Layer 7 of a small transformer language model trained on English Wikipedia (16 layers, counted from 0, width 64).
A neuron's activation on a vector x is GELU(weights . x), where the dot is the dot product.
The model reads these tokens: " K" "ap" "i" " N" "at" "to" " int" "ended" " to" " go" " a" "head" " with" " an" " e" "ight" "-" "te" "am" " National"

The vector x that enters this layer's MLP at each token. A number n stands for (n - 128) times 0.031.
0 " K": 103, 151, 52, 142, 117, 91, 121, 157, 136, 124, 127, 137, 125, 117, 182, 111, 111, 158, 167, 99, 151, 116, 177, 94, 105, 145, 151, 124, 129, 56, 179, 146, 110, 127, 146, 112, 170, 132, 178, 137, 123, 139, 126, 169, 63, 32, 133, 160, 149, 119, 101, 134, 131, 103, 150, 169, 140, 119, 187, 110, 114, 138, 104, 110
1 "ap": 112, 187, 93, 103, 145, 94, 95, 98, 93, 85, 144, 125, 135, 109, 134, 117, 133, 145, 179, 138, 145, 112, 202, 111, 74, 167, 152, 123, 109, 111, 194, 95, 127, 107, 166, 138, 161, 122, 111, 147, 122, 146, 159, 181, 104, 23, 110, 109, 143, 153, 120, 145, 142, 88, 149, 171, 132, 133, 181, 159, 94, 95, 130, 98
2 "i": 82, 212, 78, 129, 139, 111, 117, 89, 140, 109, 104, 137, 139, 135, 167, 184, 136, 145, 128, 122, 114, 77, 173, 125, 54, 124, 174, 136, 113, 99, 152, 98, 121, 123, 124, 158, 122, 120, 172, 127, 80, 105, 128, 193, 105, 53, 160, 149, 164, 159, 120, 96, 135, 123, 162, 147, 128, 153, 129, 130, 140, 123, 115, 92
3 " N": 107, 173, 126, 138, 112, 130, 134, 132, 141, 115, 122, 122, 123, 104, 178, 106, 71, 153, 139, 116, 144, 118, 197, 141, 63, 158, 139, 111, 141, 41, 172, 88, 116, 139, 156, 144, 122, 122, 158, 111, 128, 124, 130, 174, 72, 44, 144, 142, 148, 119, 86, 112, 136, 94, 139, 128, 136, 147, 206, 158, 127, 151, 136, 116
4 "at": 84, 184, 115, 112, 146, 144, 69, 84, 114, 85, 127, 120, 132, 89, 137, 96, 127, 178, 105, 106, 118, 135, 154, 130, 129, 154, 150, 85, 91, 89, 179, 102, 131, 153, 193, 156, 172, 129, 167, 126, 110, 96, 168, 183, 107, 92, 131, 119, 159, 99, 127, 101, 127, 105, 171, 176, 106, 138, 177, 184, 141, 119, 104, 96
5 "to": 113, 205, 128, 99, 133, 108, 107, 87, 92, 91, 91, 131, 99, 117, 175, 155, 155, 151, 131, 111, 111, 148, 154, 129, 35, 159, 138, 123, 113, 139, 165, 119, 137, 164, 116, 111, 118, 76, 138, 114, 99, 116, 109, 196, 114, 69, 143, 110, 151, 189, 126, 109, 127, 121, 165, 168, 184, 143, 166, 135, 165, 114, 104, 112
6 " int": 154, 163, 138, 147, 144, 161, 97, 110, 137, 110, 77, 100, 85, 121, 154, 63, 149, 174, 147, 91, 140, 111, 95, 171, 45, 103, 173, 125, 98, 123, 180, 149, 113, 164, 141, 110, 139, 109, 139, 131, 120, 97, 149, 159, 96, 86, 136, 97, 170, 123, 119, 103, 146, 81, 161, 183, 164, 149, 146, 148, 140, 138, 125, 105
7 "ended": 146, 181, 106, 101, 156, 116, 129, 120, 137, 89, 88, 93, 97, 150, 148, 80, 143, 157, 124, 78, 97, 155, 149, 124, 38, 140, 126, 163, 97, 145, 166, 124, 135, 149, 151, 118, 169, 76, 163, 114, 151, 105, 145, 167, 115, 62, 124, 119, 164, 112, 134, 124, 60, 123, 154, 136, 208, 177, 153, 97, 180, 140, 107, 127
8 " to": 138, 158, 97, 145, 150, 134, 102, 134, 121, 86, 52, 114, 104, 139, 200, 99, 113, 183, 88, 113, 83, 152, 179, 143, 74, 139, 124, 149, 83, 143, 166, 157, 93, 156, 147, 118, 117, 94, 143, 125, 144, 96, 133, 147, 107, 80, 137, 163, 169, 117, 138, 104, 120, 121, 138, 163, 176, 126, 141, 126, 148, 158, 119, 85
9 " go": 130, 115, 114, 131, 93, 144, 145, 134, 116, 65, 70, 122, 119, 134, 172, 118, 174, 214, 158, 95, 95, 128, 172, 173, 46, 121, 147, 132, 91, 150, 164, 113, 126, 139, 134, 117, 142, 124, 187, 131, 133, 118, 136, 141, 110, 48, 107, 115, 193, 129, 91, 148, 89, 122, 129, 126, 155, 112, 163, 146, 131, 161, 114, 109
10 " a": 100, 152, 98, 131, 103, 135, 119, 130, 115, 92, 81, 86, 124, 190, 177, 82, 145, 161, 125, 125, 85, 129, 152, 178, 68, 150, 128, 185, 107, 145, 147, 142, 123, 124, 150, 134, 162, 82, 137, 118, 152, 137, 152, 152, 65, 44, 121, 143, 156, 99, 91, 148, 121, 117, 163, 175, 170, 140, 169, 153, 89, 152, 110, 97
11 "head": 119, 146, 82, 90, 100, 121, 124, 115, 124, 80, 68, 119, 133, 96, 145, 118, 170, 164, 122, 127, 98, 134, 186, 126, 108, 170, 151, 154, 96, 101, 143, 105, 179, 111, 150, 101, 172, 149, 136, 170, 144, 83, 158, 175, 134, 44, 120, 109, 145, 116, 128, 165, 85, 88, 121, 155, 156, 170, 152, 120, 119, 171, 143, 110
12 " with": 94, 163, 100, 160, 137, 94, 92, 128, 138, 86, 38, 101, 106, 150, 176, 92, 124, 165, 140, 119, 101, 135, 136, 143, 73, 152, 177, 162, 91, 129, 147, 139, 134, 152, 130, 85, 147, 107, 141, 141, 141, 114, 143, 127, 120, 49, 122, 171, 172, 116, 120, 129, 120, 118, 159, 148, 188, 120, 132, 93, 147, 174, 129, 108
13 " an": 124, 147, 101, 136, 109, 132, 111, 134, 150, 96, 72, 61, 157, 174, 184, 93, 132, 167, 143, 127, 51, 142, 115, 148, 74, 141, 118, 178, 92, 121, 175, 124, 98, 131, 138, 162, 154, 115, 136, 97, 142, 124, 159, 159, 106, 52, 120, 138, 155, 96, 108, 153, 122, 130, 184, 143, 159, 125, 152, 159, 103, 173, 117, 94
14 " e": 143, 125, 94, 122, 99, 144, 111, 113, 126, 108, 103, 102, 101, 158, 227, 105, 93, 145, 70, 141, 93, 78, 170, 146, 82, 180, 171, 140, 125, 107, 146, 139, 136, 115, 146, 105, 129, 117, 116, 116, 155, 108, 141, 172, 74, 98, 149, 152, 195, 102, 109, 117, 133, 123, 127, 132, 159, 139, 143, 158, 133, 142, 154, 88
15 "ight": 137, 129, 85, 116, 114, 147, 111, 99, 152, 75, 94, 102, 118, 116, 162, 134, 117, 159, 149, 139, 159, 137, 151, 143, 87, 163, 143, 190, 78, 144, 132, 111, 143, 130, 163, 102, 171, 88, 183, 127, 126, 89, 156, 170, 88, 62, 166, 107, 164, 86, 107, 187, 86, 76, 139, 139, 175, 168, 143, 146, 99, 161, 124, 99
16 "-": 133, 164, 81, 88, 120, 152, 91, 114, 104, 129, 63, 82, 110, 142, 149, 111, 137, 139, 130, 141, 125, 118, 176, 127, 105, 138, 136, 169, 85, 93, 169, 153, 147, 135, 155, 118, 136, 122, 196, 94, 117, 133, 109, 140, 96, 72, 155, 177, 152, 66, 119, 144, 122, 95, 172, 163, 178, 150, 109, 147, 119, 166, 156, 115
17 "te": 133, 153, 134, 149, 63, 95, 112, 143, 95, 52, 92, 100, 101, 131, 168, 123, 126, 171, 141, 128, 111, 92, 168, 144, 6, 143, 168, 139, 95, 127, 126, 142, 166, 143, 102, 121, 123, 133, 172, 150, 107, 124, 127, 206, 86, 89, 143, 140, 173, 135, 99, 123, 142, 122, 133, 158, 142, 162, 112, 151, 124, 140, 161, 122
18 "am": 107, 200, 84, 75, 106, 126, 158, 84, 128, 97, 119, 80, 153, 128, 130, 141, 97, 169, 141, 92, 127, 150, 143, 116, 83, 120, 195, 130, 108, 143, 134, 97, 148, 118, 190, 128, 149, 113, 152, 104, 104, 119, 108, 171, 92, 53, 170, 107, 184, 123, 134, 154, 127, 100, 119, 172, 175, 160, 140, 165, 133, 134, 136, 130
19 " National": 147, 191, 133, 95, 145, 124, 149, 92, 149, 126, 106, 116, 160, 89, 153, 105, 106, 136, 153, 107, 108, 99, 174, 161, 96, 136, 144, 127, 109, 82, 124, 103, 128, 110, 177, 106, 169, 113, 162, 134, 136, 70, 151, 149, 71, 29, 155, 153, 103, 106, 128, 161, 134, 82, 155, 128, 161, 159, 167, 154, 145, 177, 115, 84

Each question shows the input weights of one neuron of the MLP. A number n stands for (n - 128) times 0.012.

n215: 121, 138, 81, 132, 158, 149, 178, 135, 162, 115, 152, 160, 125, 113, 138, 110, 97, 112, 128, 184, 118, 81, 84, 150, 174, 96, 112, 139, 133, 58, 138, 153, 95, 228, 103, 97, 155, 119, 172, 141, 123, 189, 115, 136, 133, 171, 106, 143, 92, 132, 133, 144, 109, 80, 53, 99, 99, 107, 107, 103, 194, 184, 127, 140
It fires most on token 0 " K"

n295: 145, 115, 147, 129, 108, 122, 163, 119, 140, 135, 97, 127, 135, 127, 123, 134, 122, 126, 82, 120, 167, 116, 116, 85, 150, 92, 117, 148, 133, 145, 146, 173, 150, 114, 104, 136, 87, 162, 142, 149, 87, 176, 146, 123, 156, 83, 148, 165, 165, 183, 122, 155, 150, 159, 142, 145, 165, 64, 107, 81, 112, 138, 120, 168
It fires most on token 12 " with"

n132: 113, 141, 150, 123, 111, 102, 136, 154, 179, 174, 131, 144, 177, 127, 131, 120, 117, 122, 142, 187, 215, 126, 120, 147, 173, 110, 97, 95, 101, 122, 117, 144, 132, 125, 120, 160, 80, 107, 129, 135, 104, 42, 97, 122, 118, 108, 109, 180, 128, 123, 46, 93, 157, 163, 137, 96, 184, 109, 190, 134, 126, 112, 113, 158
It fires most on token 3 " N"

n366: 136, 130, 112, 169, 124, 207, 129, 119, 124, 87, 156, 129, 132, 112, 115, 130, 88, 108, 102, 113, 110, 113, 159, 174, 139, 145, 104, 117, 107, 121, 90, 109, 144, 126, 109, 161, 178, 119, 87, 139, 134, 136, 141, 126, 111, 153, 150, 156, 134, 149, 105, 177, 105, 166, 130, 46, 80, 104, 137, 126, 111, 137, 137, 102
On which token does it fire most, and how strongly? 14 " e", at about 1.5

n179: 143, 143, 132, 110, 133, 145, 152, 103, 153, 77, 123, 124, 181, 126, 154, 141, 160, 128, 169, 122, 121, 100, 88, 116, 147, 141, 91, 139, 152, 95, 95, 143, 137, 104, 143, 97, 159, 146, 138, 144, 159, 156, 123, 82, 106, 137, 114, 120, 144, 102, 133, 90, 131, 142, 144, 44, 103, 170, 116, 150, 94, 149, 111, 145
On which token does it fire most, and how strongly? 19 " National", at about 1.8

n217: 167, 184, 112, 127, 90, 188, 119, 120, 141, 129, 121, 131, 173, 127, 58, 126, 98, 133, 113, 154, 77, 91, 116, 86, 153, 154, 115, 130, 116, 102, 101, 109, 150, 93, 153, 182, 134, 104, 78, 120, 138, 149, 107, 137, 106, 145, 91, 103, 204, 150, 115, 99, 116, 162, 118, 117, 78, 149, 145, 56, 125, 94, 192, 150
It fires most on token 18 "am"

n65: 71, 124, 158, 82, 111, 148, 162, 94, 137, 179, 171, 136, 160, 167, 110, 127, 85, 151, 69, 160, 141, 100, 146, 56, 129, 130, 101, 131, 125, 88, 117, 134, 113, 106, 149, 126, 160, 141, 101, 97, 91, 105, 72, 139, 163, 155, 145, 94, 141, 103, 62, 94, 80, 136, 158, 104, 153, 69, 126, 94, 125, 142, 140, 97
Its two highest activations, in order, are on tokens 14 " e", 3 " N"

n6: 133, 99, 121, 121, 141, 123, 130, 102, 172, 140, 142, 89, 153, 113, 134, 186, 130, 130, 142, 205, 123, 106, 81, 120, 112, 118, 122, 101, 97, 126, 109, 133, 105, 134, 146, 180, 138, 146, 111, 117, 83, 135, 119, 116, 153, 165, 122, 135, 144, 99, 77, 116, 162, 168, 192, 119, 111, 151, 128, 144, 145, 142, 102, 136
On which token does it fire most, and how strongly? 13 " an", at about 1.4

n70: 144, 133, 131, 144, 122, 116, 104, 159, 114, 148, 162, 104, 151, 144, 146, 111, 163, 116, 165, 102, 99, 134, 109, 129, 109, 153, 94, 146, 132, 109, 118, 86, 138, 127, 147, 110, 107, 172, 92, 81, 163, 137, 178, 107, 156, 172, 121, 129, 161, 179, 131, 164, 133, 135, 104, 144, 107, 109, 142, 142, 130, 132, 121, 104
On which token does it fire most, and how strongly? 13 " an", at about 1.6

n363: 170, 167, 172, 142, 92, 147, 122, 122, 143, 166, 132, 59, 111, 103, 126, 149, 100, 172, 95, 115, 132, 82, 100, 106, 176, 158, 119, 141, 138, 113, 101, 112, 127, 149, 120, 137, 144, 125, 149, 140, 119, 164, 128, 149, 146, 162, 152, 109, 127, 134, 73, 155, 129, 103, 153, 123, 111, 187, 70, 111, 118, 136, 167, 139
On which token does it fire most, and how strongly? 17 "te", at about 1.4

n348: 92, 120, 126, 106, 113, 157, 113, 138, 106, 91, 116, 116, 124, 133, 150, 168, 124, 131, 131, 97, 148, 107, 91, 95, 143, 70, 109, 121, 113, 151, 137, 147, 187, 141, 46, 166, 165, 121, 96, 95, 83, 122, 132, 130, 120, 161, 96, 177, 114, 97, 163, 129, 171, 155, 155, 107, 115, 110, 181, 168, 95, 171, 169, 127
On which three tokens does it fire most, strongest first? 13 " an", 17 "te", 16 "-"

n10: 144, 125, 97, 133, 90, 184, 123, 171, 113, 122, 98, 126, 145, 119, 133, 167, 117, 122, 93, 143, 147, 90, 123, 109, 152, 134, 124, 142, 110, 143, 111, 124, 123, 160, 139, 124, 110, 158, 113, 131, 146, 134, 139, 140, 117, 130, 143, 119, 165, 129, 126, 121, 187, 193, 103, 129, 109, 149, 105, 109, 107, 177, 99, 137
On which three tokens does it fire most, strongest first? 14 " e", 17 "te", 8 " to"

n280: 79, 146, 87, 102, 107, 121, 136, 85, 192, 133, 133, 67, 132, 141, 7, 93, 122, 80, 76, 111, 183, 72, 105, 109, 173, 136, 131, 110, 134, 136, 109, 135, 116, 142, 129, 116, 134, 117, 172, 101, 136, 129, 103, 115, 175, 98, 141, 150, 146, 181, 66, 143, 82, 154, 123, 51, 136, 188, 91, 98, 142, 135, 159, 151
It fires most on token 18 "am"

n378: 160, 127, 123, 120, 111, 95, 135, 140, 183, 130, 158, 113, 142, 135, 125, 126, 157, 160, 149, 119, 115, 98, 108, 155, 126, 121, 149, 82, 142, 157, 95, 124, 165, 138, 128, 128, 83, 128, 156, 121, 109, 140, 135, 136, 182, 133, 146, 114, 162, 119, 95, 142, 121, 151, 89, 127, 87, 178, 149, 56, 139, 89, 93, 123
It fires most on token 9 " go"

n19: 132, 155, 160, 143, 103, 99, 115, 128, 69, 181, 145, 159, 140, 141, 69, 116, 157, 123, 64, 112, 110, 143, 140, 144, 141, 153, 148, 141, 168, 90, 114, 105, 151, 169, 147, 112, 108, 117, 105, 123, 150, 206, 117, 128, 85, 124, 142, 91, 160, 169, 79, 152, 96, 162, 109, 93, 176, 150, 104, 81, 127, 129, 124, 76
On which three tokens does it fire most, strongest first? 5 "to", 7 "ended", 14 " e"

n287: 140, 120, 123, 145, 113, 106, 118, 142, 105, 125, 152, 90, 162, 123, 116, 131, 123, 81, 113, 153, 111, 126, 161, 114, 112, 76, 136, 160, 107, 145, 113, 147, 107, 171, 122, 92, 152, 141, 79, 186, 116, 195, 137, 161, 109, 132, 154, 123, 48, 182, 116, 69, 100, 101, 127, 118, 123, 114, 58, 151, 151, 101, 169, 169
It fires most on token 17 "te"

n58: 131, 157, 146, 98, 104, 110, 191, 170, 145, 133, 125, 120, 88, 154, 156, 184, 194, 96, 94, 154, 89, 109, 171, 114, 170, 120, 122, 154, 133, 121, 130, 117, 194, 156, 80, 163, 81, 171, 104, 118, 178, 126, 76, 91, 112, 153, 55, 140, 160, 83, 133, 179, 151, 141, 108, 174, 153, 83, 102, 121, 122, 111, 151, 94
It fires most on token 14 " e"

n182: 111, 147, 126, 117, 131, 130, 114, 185, 113, 69, 183, 149, 149, 134, 85, 116, 115, 127, 172, 166, 143, 151, 112, 133, 96, 89, 129, 161, 114, 167, 154, 145, 145, 147, 166, 127, 154, 149, 144, 97, 71, 143, 156, 97, 148, 102, 141, 161, 114, 118, 197, 142, 132, 171, 110, 112, 85, 79, 77, 122, 99, 101, 129, 125
It fires most on token 1 "ap"

n27: 130, 75, 199, 153, 111, 126, 165, 122, 156, 168, 130, 98, 120, 75, 93, 138, 96, 158, 98, 192, 188, 64, 151, 92, 216, 181, 145, 118, 167, 87, 200, 114, 124, 101, 122, 102, 144, 68, 92, 181, 84, 77, 159, 92, 83, 119, 108, 138, 102, 130, 181, 142, 159, 143, 144, 105, 160, 158, 102, 97, 144, 51, 124, 147
It fires most on token 19 " National"

n292: 100, 116, 112, 124, 134, 185, 121, 132, 139, 112, 150, 155, 125, 165, 139, 91, 154, 145, 107, 88, 148, 82, 116, 54, 149, 127, 111, 119, 140, 123, 179, 114, 146, 116, 79, 134, 105, 133, 128, 129, 114, 63, 116, 142, 114, 143, 82, 171, 131, 144, 107, 151, 132, 159, 135, 120, 69, 125, 109, 123, 132, 129, 163, 122
It fires most on token 2 "i"

n174: 103, 145, 117, 126, 100, 95, 153, 110, 112, 157, 130, 154, 119, 108, 102, 62, 181, 121, 121, 136, 193, 173, 143, 106, 110, 149, 99, 136, 142, 82, 142, 170, 113, 117, 100, 133, 82, 129, 86, 121, 116, 109, 146, 110, 100, 93, 149, 148, 121, 190, 130, 123, 159, 157, 122, 126, 39, 91, 134, 125, 127, 94, 168, 96
On which three tokens does it fire most, strongest first? 1 "ap", 0 " K", 3 " N"

n230: 151, 144, 142, 132, 93, 108, 53, 162, 130, 150, 118, 140, 145, 110, 115, 106, 155, 77, 141, 148, 104, 151, 126, 127, 119, 125, 87, 159, 144, 144, 104, 119, 119, 172, 114, 123, 125, 84, 115, 107, 131, 142, 174, 113, 112, 177, 135, 130, 92, 74, 92, 171, 137, 129, 73, 198, 42, 162, 153, 133, 151, 113, 79, 167
It fires most on token 10 " a"

n357: 83, 142, 162, 77, 85, 111, 123, 142, 142, 124, 96, 131, 152, 130, 153, 103, 121, 140, 120, 150, 185, 134, 146, 121, 195, 75, 145, 109, 174, 122, 131, 123, 106, 161, 157, 96, 119, 139, 129, 85, 119, 115, 136, 95, 132, 125, 106, 167, 180, 164, 91, 169, 99, 127, 140, 133, 142, 109, 122, 67, 134, 71, 142, 155
On which three tokens does it fire most, strongest first? 0 " K", 12 " with", 18 "am"

n2: 83, 113, 133, 124, 104, 109, 157, 118, 116, 161, 106, 180, 180, 133, 147, 149, 137, 138, 167, 137, 162, 142, 131, 150, 135, 115, 27, 144, 157, 102, 147, 135, 113, 123, 198, 98, 100, 120, 115, 128, 116, 144, 123, 143, 104, 113, 152, 150, 94, 139, 86, 126, 79, 122, 96, 145, 116, 56, 102, 129, 138, 132, 65, 164
It fires most on token 0 " K"

n268: 109, 139, 191, 122, 100, 77, 156, 151, 153, 176, 125, 191, 149, 179, 111, 152, 97, 117, 169, 143, 99, 157, 126, 192, 107, 179, 99, 112, 126, 155, 120, 148, 134, 121, 140, 137, 165, 156, 149, 84, 179, 169, 133, 128, 148, 165, 102, 107, 126, 85, 110, 116, 92, 141, 130, 163, 143, 101, 136, 118, 140, 119, 123, 108
It fires most on token 10 " a"

n212: 99, 149, 113, 124, 167, 109, 107, 43, 124, 199, 118, 140, 137, 133, 100, 122, 127, 112, 81, 94, 113, 156, 87, 159, 112, 123, 105, 153, 138, 70, 99, 119, 111, 140, 157, 139, 134, 166, 95, 141, 167, 127, 158, 146, 165, 195, 178, 131, 91, 170, 155, 90, 148, 163, 97, 174, 90, 110, 124, 126, 96, 144, 103, 104
It fires most on token 4 "at"

n106: 135, 128, 69, 124, 139, 128, 144, 66, 131, 113, 121, 117, 156, 147, 45, 113, 161, 112, 134, 124, 167, 177, 137, 114, 99, 126, 80, 147, 168, 106, 127, 172, 129, 91, 94, 111, 157, 142, 89, 150, 162, 105, 153, 86, 102, 113, 186, 168, 144, 156, 161, 167, 111, 92, 84, 80, 51, 107, 109, 97, 168, 134, 134, 129
On which token does it fire most, and how strongly? 11 "head", at about 1.2

n376: 91, 135, 109, 147, 155, 144, 195, 162, 130, 100, 129, 142, 119, 134, 126, 143, 153, 89, 150, 153, 85, 144, 98, 115, 83, 92, 142, 108, 95, 67, 129, 129, 133, 83, 162, 124, 117, 108, 76, 75, 129, 187, 147, 114, 113, 165, 114, 145, 110, 119, 144, 70, 155, 139, 118, 123, 115, 83, 176, 95, 109, 166, 177, 109
On which three tokens does it fire most, strongest first? 3 " N", 13 " an", 0 " K"

n193: 141, 91, 124, 131, 169, 195, 157, 134, 150, 79, 138, 142, 155, 168, 91, 103, 181, 63, 146, 159, 141, 134, 108, 101, 95, 106, 100, 78, 164, 72, 173, 186, 145, 184, 116, 104, 103, 127, 104, 23, 104, 210, 164, 75, 130, 118, 81, 134, 110, 158, 94, 205, 132, 57, 141, 96, 122, 152, 192, 119, 168, 188, 172, 113
On which token does it fire most, and how strongly? 3 " N", at about 1.5

n286: 127, 103, 155, 109, 91, 155, 159, 105, 172, 101, 139, 130, 146, 133, 183, 119, 145, 115, 130, 98, 95, 149, 119, 171, 115, 152, 125, 113, 96, 174, 124, 137, 139, 120, 98, 89, 92, 141, 119, 97, 157, 124, 142, 117, 169, 145, 111, 194, 164, 159, 126, 141, 147, 168, 73, 128, 90, 133, 151, 69, 143, 108, 159, 153
On which token does it fire most, and how strongly? 9 " go", at about 2.3

n155: 129, 156, 134, 131, 150, 158, 146, 135, 109, 123, 128, 128, 140, 127, 117, 150, 122, 129, 120, 103, 105, 116, 155, 103, 136, 128, 173, 105, 152, 104, 105, 131, 95, 132, 128, 165, 107, 146, 96, 150, 127, 126, 178, 87, 124, 131, 131, 124, 146, 169, 127, 109, 143, 151, 146, 114, 95, 167, 123, 125, 124, 70, 161, 150
On which token does it fire most, and how strongly? 2 "i", at about 2

n18: 180, 129, 134, 94, 155, 130, 149, 120, 70, 102, 117, 141, 183, 135, 94, 157, 97, 145, 146, 130, 124, 173, 125, 167, 131, 97, 135, 92, 96, 159, 100, 152, 124, 170, 161, 70, 118, 104, 119, 126, 152, 103, 91, 144, 182, 160, 181, 139, 111, 113, 94, 108, 129, 93, 76, 107, 121, 109, 97, 125, 90, 138, 106, 96
It fires most on token 18 "am"

n374: 120, 108, 143, 141, 117, 97, 110, 114, 93, 94, 138, 160, 85, 119, 145, 142, 156, 132, 79, 131, 120, 183, 115, 140, 113, 76, 63, 99, 137, 115, 188, 157, 131, 146, 51, 157, 154, 134, 60, 141, 106, 120, 93, 110, 152, 126, 102, 144, 110, 91, 168, 92, 129, 134, 123, 92, 166, 128, 90, 164, 116, 124, 160, 74
Its two highest activations, in order, are on tokens 8 " to", 5 "to"

n55: 181, 129, 131, 161, 129, 108, 132, 169, 116, 192, 128, 79, 139, 101, 105, 139, 134, 100, 150, 117, 113, 134, 124, 114, 153, 89, 97, 108, 102, 83, 57, 138, 157, 102, 121, 172, 182, 178, 91, 148, 131, 111, 160, 137, 123, 155, 90, 160, 133, 129, 78, 135, 122, 122, 158, 177, 143, 130, 131, 91, 137, 152, 143, 101
On which three tokens does it fire most, strongest first? 19 " National", 11 "head", 0 " K"

n228: 137, 140, 122, 97, 162, 141, 115, 127, 175, 120, 145, 74, 163, 130, 128, 125, 88, 141, 132, 144, 131, 164, 87, 157, 157, 85, 143, 172, 113, 116, 130, 127, 162, 147, 114, 147, 122, 118, 97, 85, 99, 161, 152, 122, 150, 164, 125, 142, 121, 146, 87, 110, 105, 142, 129, 118, 128, 137, 114, 110, 149, 145, 175, 138
It fires most on token 13 " an"

n336: 151, 111, 106, 190, 157, 80, 149, 151, 151, 128, 144, 100, 115, 141, 161, 140, 122, 137, 170, 119, 146, 149, 151, 138, 135, 150, 129, 126, 142, 142, 87, 143, 121, 81, 152, 118, 121, 127, 166, 122, 134, 113, 174, 101, 134, 149, 132, 128, 94, 80, 106, 156, 140, 186, 107, 128, 110, 125, 134, 105, 108, 115, 91, 126
On which token does it fire most, and how strongly? 0 " K", at about 1.5

n352: 101, 158, 124, 128, 144, 140, 184, 150, 145, 100, 147, 151, 115, 145, 146, 108, 131, 127, 129, 152, 115, 165, 144, 138, 171, 60, 108, 50, 106, 118, 108, 146, 121, 155, 128, 120, 87, 147, 100, 102, 68, 114, 113, 159, 119, 91, 121, 168, 107, 93, 136, 158, 124, 120, 157, 108, 76, 115, 88, 163, 183, 149, 167, 156
On which three tokens does it fire most, strongest first? 19 " National", 4 "at", 3 " N"

n279: 141, 103, 96, 123, 137, 93, 86, 148, 116, 146, 137, 128, 133, 115, 135, 159, 184, 127, 117, 130, 152, 125, 120, 123, 142, 120, 87, 148, 166, 151, 87, 117, 123, 126, 104, 84, 138, 111, 119, 180, 122, 94, 152, 133, 109, 119, 114, 100, 118, 163, 113, 169, 120, 134, 82, 155, 123, 127, 165, 139, 78, 128, 120, 119
Its two highest activations, in order, are on tokens 11 "head", 15 "ight"

n45: 145, 132, 116, 137, 94, 139, 133, 136, 100, 146, 109, 155, 106, 155, 131, 66, 109, 109, 152, 162, 112, 131, 116, 159, 140, 69, 109, 84, 99, 109, 166, 128, 81, 187, 111, 79, 143, 170, 152, 143, 96, 152, 110, 122, 109, 132, 139, 109, 102, 120, 180, 65, 142, 141, 87, 118, 124, 175, 64, 103, 158, 143, 164, 94
It fires most on token 6 " int"

n309: 105, 116, 147, 130, 102, 170, 108, 149, 111, 133, 163, 110, 150, 151, 105, 108, 211, 122, 126, 119, 123, 149, 151, 174, 132, 104, 136, 108, 152, 179, 119, 104, 122, 164, 139, 162, 128, 165, 85, 118, 150, 115, 134, 103, 81, 137, 102, 93, 90, 134, 104, 100, 97, 116, 177, 116, 104, 155, 153, 126, 144, 147, 137, 117
On which token does it fire most, and how strongly? 10 " a", at about 1.6